Layer 5 of a small transformer language model trained on English Wikipedia (9 layers, counted from 0, width 64).
A neuron adds its activation times its output weights to the MLP's output. To switch it off is to set its activation to zero at one token and run the rest of the model.

Output weights of the MLP neurons that the questions are about. A number n stands for n times 0.0036.
n20: -24 -15 -9 -2 -48 16 5 20 -6 -35 -42 7 -10 23 -5 34 33 12 -39 -3 3 -17 9 -41 -24 -4 -8 -1 13 6 -15 13 -6 9 15 29 -41 -3 8 -8 18 -18 -59 11 -5 23 55 15 -23 -23 14 12 -25 17 19 31 7 -28 15 35 34 -16 18 26
n68: -21 -18 1 -30 18 14 -34 -4 4 -19 19 18 8 41 3 -20 -6 -47 5 2 6 -22 10 3 -12 -23 -36 -27 59 27 45 -9 -28 9 1 23 -39 16 -4 -16 -3 -23 -3 -3 45 -6 16 2 40 20 11 -18 33 -37 -8 -8 -10 -33 37 -33 -2 4 33 22
n73: 8 3 -33 13 -30 -5 -1 -1 -39 3 -17 0 -2 -88 3 22 -2 26 -9 60 -34 -13 22 -39 16 31 -37 56 24 25 -21 14 13 1 -23 14 -13 -19 53 -3 -10 17 -6 -11 -1 21 8 -28 -5 21 25 -26 1 25 51 -3 -44 -15 -5 9 22 -10 -17 -15
n84: -18 -8 -5 -5 -15 2 -15 -5 -26 46 1 -9 47 -66 7 -14 -7 30 -63 16 45 4 -12 -17 -17 -16 20 -55 24 -4 27 -11 -12 -2 -15 22 -19 -4 -31 -8 14 -27 40 15 10 18 -53 12 8 -4 -11 29 17 25 -23 52 49 -2 -8 -15 33 -11 23 -6
n85: 7 3 16 71 7 -2 -17 1 -1 9 -3 1 -6 -19 0 41 2 10 16 7 1 3 -52 -38 -21 17 3 36 29 9 -12 -10 -21 15 27 -51 0 -40 28 7 23 11 -28 5 -20 -6 -4 -19 45 -13 15 1 -21 -9 -16 -70 27 -21 24 17 -13 9 4 -22
n92: 2 -20 -13 -18 6 -2 34 -34 -1 -2 5 -4 13 -43 32 -18 -14 6 18 47 10 -2 -12 -17 4 20 18 14 32 17 -19 12 21 15 -54 2 -20 -14 12 -33 -11 -6 -11 -6 23 -24 -7 -3 11 -51 51 46 -9 -5 -4 19 -16 1 -6 -22 13 7 26 -23
n97: 12 30 -48 15 -24 -1 36 26 -40 17 8 -63 -34 28 -10 -22 19 -4 28 -10 5 -12 -14 62 6 -13 -3 34 -9 16 8 21 0 -7 -8 -4 -27 -5 -7 -5 14 -4 18 12 -2 -46 13 8 6 54 0 53 -2 1 18 -2 -16 -34 -14 15 -38 -37 20 -38
n101: -15 21 3 38 -7 6 29 -14 11 -15 44 -11 -20 -40 10 14 -4 -20 16 -20 -4 7 7 14 25 36 12 19 -21 7 -15 -34 -31 35 47 22 -48 -30 28 28 -23 6 8 6 -34 -38 -42 -2 -8 -8 9 -14 21 -8 -35 -14 -9 34 18 -17 -43 13 -3 46
n106: 29 -12 9 9 6 10 8 19 -35 -45 -17 -6 -18 -94 -11 12 -12 10 37 6 24 5 11 19 -31 -19 -1 -17 -29 -1 14 -33 -6 1 11 12 38 32 -15 3 -38 15 -3 13 1 14 -10 31 10 27 -13 -36 -15 10 1 -2 11 37 -19 25 4 27 -19 0
n144: -45 15 -31 27 -18 -28 -16 19 -11 -3 4 30 18 2 12 25 -11 -1 19 -13 17 8 -35 -6 17 29 26 -17 23 -15 -1 -15 -26 6 -25 22 6 33 -58 23 22 -23 -20 0 -18 0 -9 -10 0 -35 21 47 -39 9 -7 6 18 33 -6 -25 -5 0 16 24
n156: 7 5 -9 7 17 11 -5 16 20 0 -37 -34 5 -25 13 -18 -22 -1 7 24 -6 20 -29 -2 19 15 13 6 -13 6 -31 2 -12 -33 34 19 1 -26 -27 9 -86 -37 25 32 0 -20 23 -24 -8 -14 49 -19 -23 -17 37 41 -32 39 1 12 -11 5 27 33
n158: -19 -6 19 4 -34 -36 5 -36 10 -42 24 12 1 6 12 12 13 -31 10 6 46 48 -16 -33 -9 -1 -2 -6 4 6 -37 -11 1 51 -46 29 30 28 36 -5 -3 -4 -8 -20 -7 -12 -8 -18 -14 3 10 -11 -4 3 -18 33 9 2 1 -13 18 4 24 0
n159: -11 -19 9 -23 -3 -22 -40 17 26 21 5 -16 -22 8 55 -2 -10 19 -24 -13 -27 -24 32 -30 12 -6 32 -11 15 6 0 19 -7 21 32 -23 17 -6 59 2 23 -3 13 -28 26 -70 -33 -14 25 -20 3 11 -10 4 -14 -7 31 6 -4 36 -10 -9 -5 -21
n202: -31 -31 31 -16 9 -20 4 33 33 -6 -15 28 4 50 17 -20 -4 3 -11 36 -13 -47 -16 -5 2 -3 -28 9 4 7 31 -33 24 11 -51 32 32 30 15 12 -16 -16 40 51 0 -8 2 3 -17 5 -3 -2 3 5 -43 -1 -31 2 -19 20 -4 -5 -48 -28
n244: 10 4 3 2 -30 -3 0 -3 -12 25 -5 -59 -5 -5 0 2 13 48 -30 -24 -15 -20 0 25 15 5 -2 -53 16 -12 1 11 -4 -16 -28 -2 0 -4 0 28 -23 0 46 -5 4 -42 38 33 -5 1 -18 39 -5 -12 14 42 -39 14 -6 15 -10 -1 27 15
n254: 21 0 -20 -32 -39 2 3 -1 26 -12 -3 -14 54 6 3 -4 31 -24 -12 -15 1 -1 13 5 -7 16 -12 -1 -45 -26 -9 -25 0 -53 -2 -36 25 36 -11 2 -7 30 -7 -28 -15 8 27 -27 16 -43 -7 48 35 28 28 13 2 -4 37 -22 -5 -28 17 56

Each question names a token from some text and the token that comes next. It shows the activations a of the neurons there, in the order above. A number n stands for n times 0.06.

Then comes g, the gradient of the next token's log-probability with respect to the MLP's output, scaled to length 1. A neuron's effect is roughly proportional to its activation times (output weights . g). A number n stands for n times 0.0052.

" comm", then "it"
a: 0 -2 -1 0 0 -3 -2 -1 -2 -2 -2 0 -3 23 -1 30
g: 14 -7 -53 -31 -31 -15 1 -9 21 -34 -14 7 16 -18 12 55 -8 -42 4 4 21 -4 21 -6 -23 -1 33 -10 40 -4 15 -22 -30 -19 10 -13 12 -17 32 -38 32 -5 -29 -4 -13 16 28 -15 -14 -17 51 30 5 35 -6 -13 68 -3 25 -19 -11 -12 1 1
Switching off which neuron hurts the next token most? n254

" has", then " been"
a: 28 -3 0 18 36 0 19 -1 24 -1 23 -3 -1 0 -1 49
g: 13 -4 10 42 25 -25 -31 23 15 -25 -3 -37 -9 21 -25 6 -12 39 9 -2 -4 -29 3 -10 -14 6 5 -36 0 -16 -16 -50 31 9 -14 -1 -13 -23 15 -57 30 12 6 4 34 8 -53 1 0 9 10 -13 55 -25 -16 15 48 -2 38 -9 33 19 9 -32
Which two neurons, each switched off alone, lower its probability most, in order? n85, n84

" |", then " 3"
a: -1 0 0 -1 3 35 -3 0 17 0 -3 -2 27 0 -1 -3
g: -21 43 32 -21 0 18 27 -13 1 -13 11 -6 6 -21 -6 -5 3 -3 15 23 6 22 -1 -8 24 -5 -13 22 15 23 23 32 -30 20 -7 37 15 20 3 25 -28 10 -2 -1 36 14 -40 -30 -2 40 -34 17 10 -52 -18 11 -54 -45 -31 6 11 -53 -9 -46
Switching off which neuron hurts the next token most? n92

",", then " Step"
a: 1 0 -1 13 -3 -2 -3 -1 17 42 0 -3 4 0 0 6
g: -19 -13 7 -27 -48 -36 -29 13 -10 -19 20 -12 54 15 7 -9 -20 10 1 -20 -40 17 -5 -20 20 12 16 12 -17 -30 20 14 3 -3 -23 49 -20 -10 -5 6 16 8 27 21 -6 -23 -5 7 -10 77 -16 -15 -5 -19 3 60 -8 47 -17 -16 26 -25 23 -12
Which two neurons, each switched off alone, lower its probability most, in order? n144, n84

"s,", then " and"
a: 0 -1 -2 -2 -3 3 -1 -2 21 46 -3 -3 -3 0 0 27
g: -9 18 11 10 1 -12 45 -20 -2 31 32 23 -45 35 -8 -37 36 -2 -42 -6 21 -28 -9 45 -2 -7 -30 -38 -13 -7 2 31 25 -22 -2 -50 2 9 -22 27 -4 -44 12 13 30 40 37 8 -4 -4 -13 28 26 20 -1 2 -35 -28 -2 -33 -15 -6 -12 -3
Switching off which neuron hurts the next token most? n254

".", then "000"
a: 45 0 0 0 39 3 -2 0 -2 -2 0 -1 94 0 40 -3
g: 0 -23 34 12 5 21 35 4 -36 -14 -13 11 21 14 -8 6 43 -2 -26 19 -41 -27 33 -14 -37 4 -13 -23 -7 -4 -2 -30 5 -29 -16 18 -16 5 -21 -14 -32 4 -5 19 0 13 -6 -9 -17 -39 26 -39 28 20 -10 -18 -6 0 43 10 21 82 -9 48
Switching off which neuron hurts the next token most? n20

"\n", then "The"
a: -3 20 -2 -2 0 -1 0 0 29 0 -2 -3 43 -1 -1 0
g: -2 -27 20 -30 11 -20 20 -8 0 53 27 -13 28 7 -25 -12 -20 32 9 -15 -31 30 1 -33 5 1 2 -5 3 -10 -21 -29 -21 -11 10 56 1 -16 -37 0 -4 10 4 38 -14 -3 -33 9 -43 -38 -3 0 -6 41 0 18 36 -15 3 10 -42 63 0 38
Which neuron, switched off, raises the next token's probability most? n68

"FA", then " Cup"
a: 0 0 -1 0 0 11 -1 0 0 0 0 -1 -1 0 -3 0
g: -15 -30 -16 -5 -10 6 -42 -28 44 20 -18 -16 -14 -11 46 0 -11 50 11 21 33 -12 -25 3 32 -38 29 8 -5 68 10 16 8 20 -24 11 6 -20 13 -42 10 12 -44 -9 -12 -3 26 23 13 7 21 -4 -1 -46 16 2 -24 -29 3 7 -24 10 -41 15
Switching off which neuron hurts the next token most? n92

"ess", then "ential"
a: -1 44 0 -1 -1 -1 0 -2 -2 0 0 0 0 0 11 40
g: 17 -2 -3 7 17 31 -25 -31 -15 7 40 -22 24 -18 -28 -5 5 -33 -23 1 1 -20 -1 -29 20 0 39 -17 24 -30 6 -23 -25 35 0 30 -15 6 -49 -32 36 -19 6 -13 16 2 16 -33 44 -14 9 13 34 5 -38 26 -53 -16 39 19 -14 35 23 12
Switching off which neuron hurts the next token most? n68

" 7", then "–1"
a: -2 0 0 0 -1 25 0 0 -1 0 -3 10 30 0 0 -3
g: 23 1 26 13 45 44 -6 44 -25 -30 -55 2 29 10 13 40 -5 -37 -25 -14 -24 -40 10 25 24 -47 0 16 13 2 25 -7 32 -24 -10 7 -21 -26 -8 -3 -9 9 1 -18 -17 -12 -41 0 0 -43 -14 -32 -2 29 -13 -15 5 29 35 23 29 4 10 2
Switching off which neuron hurts the next token most? n159

" l", then "atter"
a: -3 -1 -2 0 0 0 0 0 0 0 0 7 -2 70 0 0
g: -2 36 -6 13 47 -10 -21 -7 15 32 26 21 -31 -2 12 -29 4 7 4 -13 -49 -11 -41 -5 11 -4 -39 39 -23 -33 1 -26 -5 -16 25 1 -16 -15 7 -46 -5 12 36 11 2 -60 1 9 31 36 -1 -8 10 2 21 18 -10 38 -61 19 16 18 -1 13
Switching off which neuron hurts the next token most? n202

" because", then " of"
a: 0 -2 31 50 -2 0 9 10 31 -3 0 -2 -1 -1 -1 -3
g: 2 12 13 5 11 -35 -3 -12 18 6 34 24 -50 7 -15 -28 22 -41 -19 -2 -1 -23 -16 7 51 -24 -17 -1 0 -22 7 23 -16 -13 -1 -42 8 8 15 -1 55 -14 19 18 16 14 13 -40 26 35 8 24 63 6 -23 18 -38 -2 -26 33 -18 -27 -25 -26
Switching off which neuron hurts the next token most? n97

"|", then " 2018"
a: -3 -2 26 0 0 -1 -1 0 41 0 -3 -2 -2 0 -1 1
g: 22 -9 2 -5 19 29 38 11 2 53 -42 -12 0 -6 31 -4 18 10 27 32 -2 -18 7 -60 17 -20 26 17 -36 15 25 4 -22 -3 -6 -31 10 -34 40 -19 -16 22 -50 15 34 7 17 21 -58 -9 -7 5 -24 4 -10 -2 -27 -4 -39 -13 26 5 -3 -21
Switching off which neuron hurts the next token most? n73

"==", then " Ad"
a: 0 -2 0 0 -1 1 -1 0 18 -2 -2 29 -3 18 0 9
g: 8 13 -8 4 -41 12 -6 12 -11 0 29 60 5 -36 -29 34 49 -1 18 15 -24 9 -22 49 11 3 -39 30 2 -22 -10 -9 -18 29 0 21 -33 21 -18 -16 32 -26 0 -17 -23 -40 15 4 55 0 -17 -18 -2 -7 -19 -13 8 -35 -8 -8 26 -36 38 2
Switching off which neuron hurts the next token most? n158

" |", then "\n"
a: -2 0 -3 0 -2 -3 0 -1 0 0 0 14 22 0 25 6
g: -16 11 -1 27 -25 -19 17 21 -20 8 9 -31 -30 -5 -22 33 4 36 -12 -24 10 -28 -32 -28 -13 -35 18 -33 19 -32 -44 -32 30 -47 -5 -18 3 -35 -22 17 41 -4 0 13 26 7 10 -12 23 -24 -5 29 49 10 -3 36 17 42 29 19 20 23 -3 4
Switching off which neuron hurts the next token most? n244

"ang", then "er"
a: -3 9 0 13 14 12 24 -2 -2 -3 -1 -1 -2 0 0 -2
g: -21 -14 12 12 -26 -30 46 -28 20 1 14 15 12 21 30 4 16 8 -2 -12 31 -9 31 -60 -5 -6 13 -20 26 3 8 44 -4 4 -25 -10 -15 -22 -5 23 -16 12 -24 38 16 16 -34 -26 9 -1 5 -59 39 32 -39 -35 -8 13 46 8 -19 -7 -9 -36
Switching off which neuron hurts the next token most? n85

"eth", then " W"
a: 45 -1 0 -2 3 3 0 0 19 0 -2 0 0 3 0 0
g: 8 -49 5 -8 -46 18 -9 2 -19 -24 -1 -3 7 5 1 21 2 -9 -20 -35 9 43 1 -22 17 -15 7 14 -23 8 3 21 48 0 -2 15 -21 10 1 2 -36 -26 16 -10 -56 -44 -9 21 9 29 7 -26 -19 -5 64 10 -3 36 24 -22 -17 0 57 38
Switching off which neuron hurts the next token most? n20

"ud", then "u"
a: 8 0 0 0 0 0 0 11 0 0 0 0 0 0 8 16
g: -36 4 17 11 25 -32 23 -33 28 11 -9 -19 -22 7 -4 -57 14 23 -2 7 -15 16 0 27 9 -49 -18 17 37 25 -33 -5 -11 -20 20 35 37 -8 1 -1 15 -24 -14 32 0 -14 9 -1 -2 17 -62 -3 -33 -18 -10 19 -31 25 10 53 23 1 -34 23
Switching off which neuron hurts the next token most? n244

" adv", then "oc"
a: 0 -1 -1 0 0 -2 0 -2 0 -3 -3 -1 -3 34 0 -1
g: 5 -27 6 -27 30 2 -11 -52 35 19 -21 -38 -17 -5 -10 -9 8 25 25 15 -23 26 -10 1 24 17 11 57 -36 30 -48 -3 5 -10 44 4 21 -27 37 7 -3 4 6 15 -6 8 40 -16 -39 -13 -47 -21 -21 27 3 -11 -31 10 -7 15 19 -38 22 1
Which neuron, switched off, raises the next token's probability most? n202

"og", then "r"
a: 3 0 0 -2 0 -2 -2 10 0 -1 0 0 0 -3 0 0
g: 6 -18 -17 -44 43 -62 -6 -4 -25 5 -8 26 -7 -15 65 -2 -1 4 -12 -12 -12 13 48 -16 -9 -37 -15 -19 -5 5 16 -21 23 -28 25 -21 15 34 6 -29 31 17 -10 22 -11 1 -8 40 -11 23 19 19 -24 -29 1 -17 31 12 8 1 -56 11 33 9
Which neuron, switched off, raises the next token's probability most? n101

"ently", then " high"
a: 6 -2 0 27 62 -1 -1 47 20 -1 7 -2 -1 0 -2 0
g: 43 11 -35 4 15 43 4 -31 -7 -43 -40 21 3 -37 5 28 19 -17 17 4 24 -8 -20 -5 -14 5 -49 41 29 10 -9 63 -13 16 -5 11 23 4 0 53 -9 -38 -40 8 -31 15 12 1 1 -7 -28 -33 -3 32 9 -7 -24 7 -2 -3 -10 -22 17 -13
Which two neurons, each switched off alone, lower its probability most, in order? n85, n106

" two", then " grand"
a: 2 3 -2 -3 -1 -2 0 -2 0 -3 -3 22 -1 -2 -2 8
g: 33 27 -65 34 15 -8 22 -18 -19 -21 -24 40 0 17 -10 -1 -13 -23 17 13 53 -6 8 -13 -15 -11 -38 6 20 -19 -14 -38 -19 43 7 -12 18 -33 13 -4 -16 35 13 -3 0 -5 36 -3 -46 23 35 -23 -36 -1 -6 3 33 -17 24 28 14 -23 -5 -21
Switching off which neuron hurts the next token most? n158

"-in", then "-l"
a: 0 -1 -2 -3 0 3 0 -1 -3 57 3 -2 0 0 -3 0
g: 23 8 -8 15 8 -3 -3 -16 14 23 -20 6 19 29 24 -41 -19 5 -18 11 15 -22 31 3 -10 -20 -9 16 20 7 -25 -26 -24 -15 25 -31 -11 9 59 25 9 2 13 40 -4 -29 35 -27 -12 -11 -17 10 70 3 8 -36 14 -5 -56 -60 -24 2 -11 14
Which neuron, switched off, raises the next token's probability most? n144

" 51", then " (5"
a: -2 1 19 0 0 -2 0 0 -1 0 0 20 10 0 0 -1
g: 6 23 -17 1 31 -15 -5 -28 12 19 -11 18 -14 -14 26 -61 3 5 -11 19 -4 18 -20 58 -16 2 -8 -6 -17 -8 -8 15 4 4 19 7 21 20 -49 5 -32 -3 1 6 31 -2 -21 -1 27 26 4 -3 -13 -6 6 -17 -95 5 -1 27 0 62 -32 5
Which neuron, switched off, raises the next token's probability most? n158

" in", then " Pr"
a: 0 -1 8 -3 -1 -3 -3 -2 40 2 38 -3 1 0 -1 -2
g: -13 -8 -5 3 -63 35 -37 29 7 42 25 39 3 -3 23 2 23 18 18 44 -20 35 7 -5 -10 46 -15 -10 -29 -13 10 -24 -17 -7 9 -21 6 -26 -2 -8 -26 -22 0 8 2 -64 36 -23 -16 27 -25 0 -23 -34 -5 18 -19 12 -5 20 40 25 3 -19
Switching off which neuron hurts the next token most? n156

"ro", then "ops"
a: 47 -3 0 0 -2 -3 -3 43 0 28 0 8 19 0 0 -1
g: 16 -30 -12 -13 1 -4 15 -6 2 -13 -21 36 19 14 -6 -40 -33 5 28 10 -35 -22 -15 7 3 -38 20 4 -38 16 -23 -27 -14 33 -10 8 -21 8 12 52 -48 8 36 59 27 6 -8 -10 43 2 23 -15 52 -4 -22 33 -40 -12 -14 -9 -1 -18 13 9
Switching off which neuron hurts the next token most? n101

" time,", then " Poland"
a: -2 -3 -2 18 -2 -2 27 1 28 29 -3 -3 0 0 0 13
g: 0 -24 -5 0 -73 24 -43 43 9 32 -8 13 44 -10 21 20 3 14 12 30 -10 4 16 -29 43 -22 -32 7 14 10 16 -7 -20 23 -1 -34 -31 21 -60 -4 -7 6 3 -15 -7 2 16 -7 -3 -23 -19 -7 -30 -17 32 19 -13 16 27 32 5 -32 35 -18
Switching off which neuron hurts the next token most? n144

"in", then " First"
a: -1 -1 0 -1 -2 35 -3 0 -3 -2 30 -3 0 0 0 0
g: 13 22 32 -18 -18 28 -37 58 -2 38 -15 8 16 -50 8 -28 -2 15 6 29 28 -6 22 20 3 -22 0 -13 -17 -54 9 36 26 -22 17 13 -38 -13 -8 6 -16 0 26 2 3 -24 8 -34 -32 -16 -9 -14 -3 -33 59 13 -30 1 23 20 -12 20 -21 -22
Which neuron, switched off, raises the next token's probability most? n92

"v", then "ard"
a: -3 1 0 0 0 3 0 0 -2 0 -3 0 -1 28 0 0
g: 1 -50 40 -6 55 -2 -3 -52 -15 3 16 -7 -6 40 -4 -24 -12 6 -16 -19 4 -33 19 -2 -40 47 5 27 -44 36 15 -29 13 2 14 21 -56 -1 10 -12 -15 20 32 -7 12 -13 45 18 11 4 -29 -34 -15 -3 16 -15 5 6 31 -7 -15 -8 0 23
Switching off which neuron hurts the next token most? n202

" caus", then "ed"
a: -1 50 -1 29 -2 0 -1 0 9 0 0 0 0 -1 -2 -2
g: 15 34 0 -41 18 7 11 5 -23 42 48 -10 -11 -22 -25 14 11 15 -36 -34 -12 1 -55 -25 18 6 7 25 -7 0 -8 -2 -17 -21 -5 1 -9 -33 -22 14 23 21 56 45 -11 -1 -7 -21 -5 -31 10 -34 23 23 -12 53 22 10 -6 -26 27 7 6 -43
Which neuron, switched off, raises the next token's probability most? n68

" |", then " 43"
a: -2 0 -2 0 0 -3 0 0 -2 0 0 -2 8 0 -1 1
g: -8 19 -10 3 34 -11 15 24 23 -30 -24 -33 28 25 58 -37 5 7 15 -15 -9 15 23 7 -21 6 -31 3 4 -27 -3 14 55 20 11 8 -9 -18 3 9 52 -25 31 -27 -19 2 -11 -48 10 -14 -15 -26 -2 7 11 -31 -39 44 8 0 -23 28 -14 -46
Switching off which neuron hurts the next token most? n159

" between", then " educ"
a: -1 -2 26 -1 -3 -2 -2 4 60 6 -3 1 -2 -2 0 -2
g: 46 -1 -6 -33 64 -6 -6 -3 -31 -55 14 15 -42 5 -4 -51 18 -19 -2 -9 -20 -25 -5 2 -10 23 -5 -23 -26 -21 16 14 24 23 21 -23 13 19 -9 48 -5 -23 -7 -35 2 52 43 26 -10 -2 14 5 -28 -7 13 -16 19 18 0 -10 39 -12 5 -9
Switching off which neuron hurts the next token most? n106

"ak", then ","
a: 17 0 0 -1 0 0 14 -2 0 48 0 16 0 0 0 -3
g: 27 29 -33 -15 -13 16 -58 55 9 35 -2 -37 3 -29 -17 41 -22 -18 -7 -53 18 -12 31 -14 1 19 9 -22 36 -16 -17 39 -19 31 12 -9 -9 14 -26 24 32 8 -13 11 -17 -13 9 11 -40 0 5 39 8 -15 -13 9 15 34 -29 2 -12 -4 1 -31
Switching off which neuron hurts the next token most? n144

"K", then " Tit"
a: 1 -2 0 0 -2 31 0 0 -1 0 -2 -1 2 0 -3 0
g: 11 -32 -9 -12 -12 50 -6 -1 -7 -17 -17 39 8 -34 -29 -17 23 6 28 20 -7 23 -2 -1 33 -25 -8 -7 -9 12 23 -3 -28 23 -28 67 -44 9 22 -27 -49 -9 -10 -11 6 -39 25 -23 24 34 27 5 -9 -9 39 17 -17 -32 -13 6 36 -24 -7 20
Switching off which neuron hurts the next token most? n92

" into", then " international"
a: -1 -3 5 -3 -3 -3 7 -3 57 -1 18 -3 -3 0 0 4
g: 41 -32 -7 10 34 57 -43 15 -15 -1 -1 -19 -89 -11 -19 -23 9 -9 33 29 -21 -15 -17 -22 0 6 -4 32 21 -31 28 -7 11 23 30 -4 -15 -52 6 14 -18 4 -25 -23 22 20 17 13 21 -16 18 -8 23 12 8 -17 -23 -6 16 -14 -5 6 13 23
Switching off which neuron hurts the next token most? n106

" her", then " first"
a: 5 26 0 12 -3 -1 -3 -2 -1 13 0 -1 2 -1 0 -1
g: 12 -10 -28 15 32 23 27 -6 -45 -13 -12 37 4 -12 14 -5 -21 -37 22 28 -19 24 -21 7 4 8 4 57 14 -30 -1 -6 13 10 27 29 3 -37 14 4 -20 -15 -3 -19 -30 -33 22 5 -26 44 57 -41 8 9 25 -14 -13 -38 -7 -28 -46 18 13 4
Which neuron, switched off, raises the next token's probability most? n84

"es,", then " including"
a: 0 -2 3 2 -3 -1 4 -3 18 31 -1 -3 -3 0 0 20
g: 12 -8 -32 23 -31 -17 21 -6 -15 -8 -9 -3 -10 12 24 -54 0 0 21 3 5 -7 -68 49 4 4 7 -6 -33 -27 32 -22 -6 -11 27 -12 -22 -13 5 10 18 -14 -1 -21 24 -2 14 52 29 -11 -18 -26 29 -3 9 13 -34 28 -7 -32 18 67 35 -5
Switching off which neuron hurts the next token most? n106

" in", then "te"
a: -1 0 -2 -1 0 -3 -1 -2 32 3 40 -3 6 0 -1 -1
g: 19 -17 -9 -29 35 -32 21 -14 -35 -24 17 -3 -27 26 -4 -21 -16 8 -19 -38 -6 -24 -19 -43 37 -1 41 -25 -49 -4 -10 14 40 11 -6 10 -6 23 -8 19 45 30 -21 -42 22 55 3 46 -19 23 14 8 12 16 13 -10 18 -25 7 -13 -5 0 -21 12
Which neuron, switched off, raises the next token's probability most? n156

" the", then " Del"
a: -1 10 23 -1 -3 -1 -2 -3 7 -2 -3 -3 -2 -3 0 -3
g: 5 27 -14 -2 -62 37 16 19 -13 19 3 12 19 16 1 16 -6 -26 -10 12 17 13 -15 -22 1 58 13 11 10 -30 27 -20 39 -14 -22 -7 -20 24 7 -16 1 20 28 -15 -1 -50 -32 0 38 20 -68 -42 -18 0 1 0 -30 -10 14 17 11 -39 10 23
Switching off which neuron hurts the next token most? n73

"ient", then "ific"
a: 15 9 0 0 0 0 28 50 -2 -1 0 -3 0 0 0 -3
g: 20 -11 -34 -20 -11 -25 -37 95 29 -28 0 45 2 -9 40 14 24 -26 17 -24 19 -8 12 -11 23 -9 -24 0 -4 -18 -6 -16 7 -13 9 13 -17 24 11 -44 2 11 46 -31 -16 1 -41 9 4 10 31 -39 5 5 -28 3 5 -23 19 -4 -6 19 4 6
Switching off which neuron hurts the next token most? n101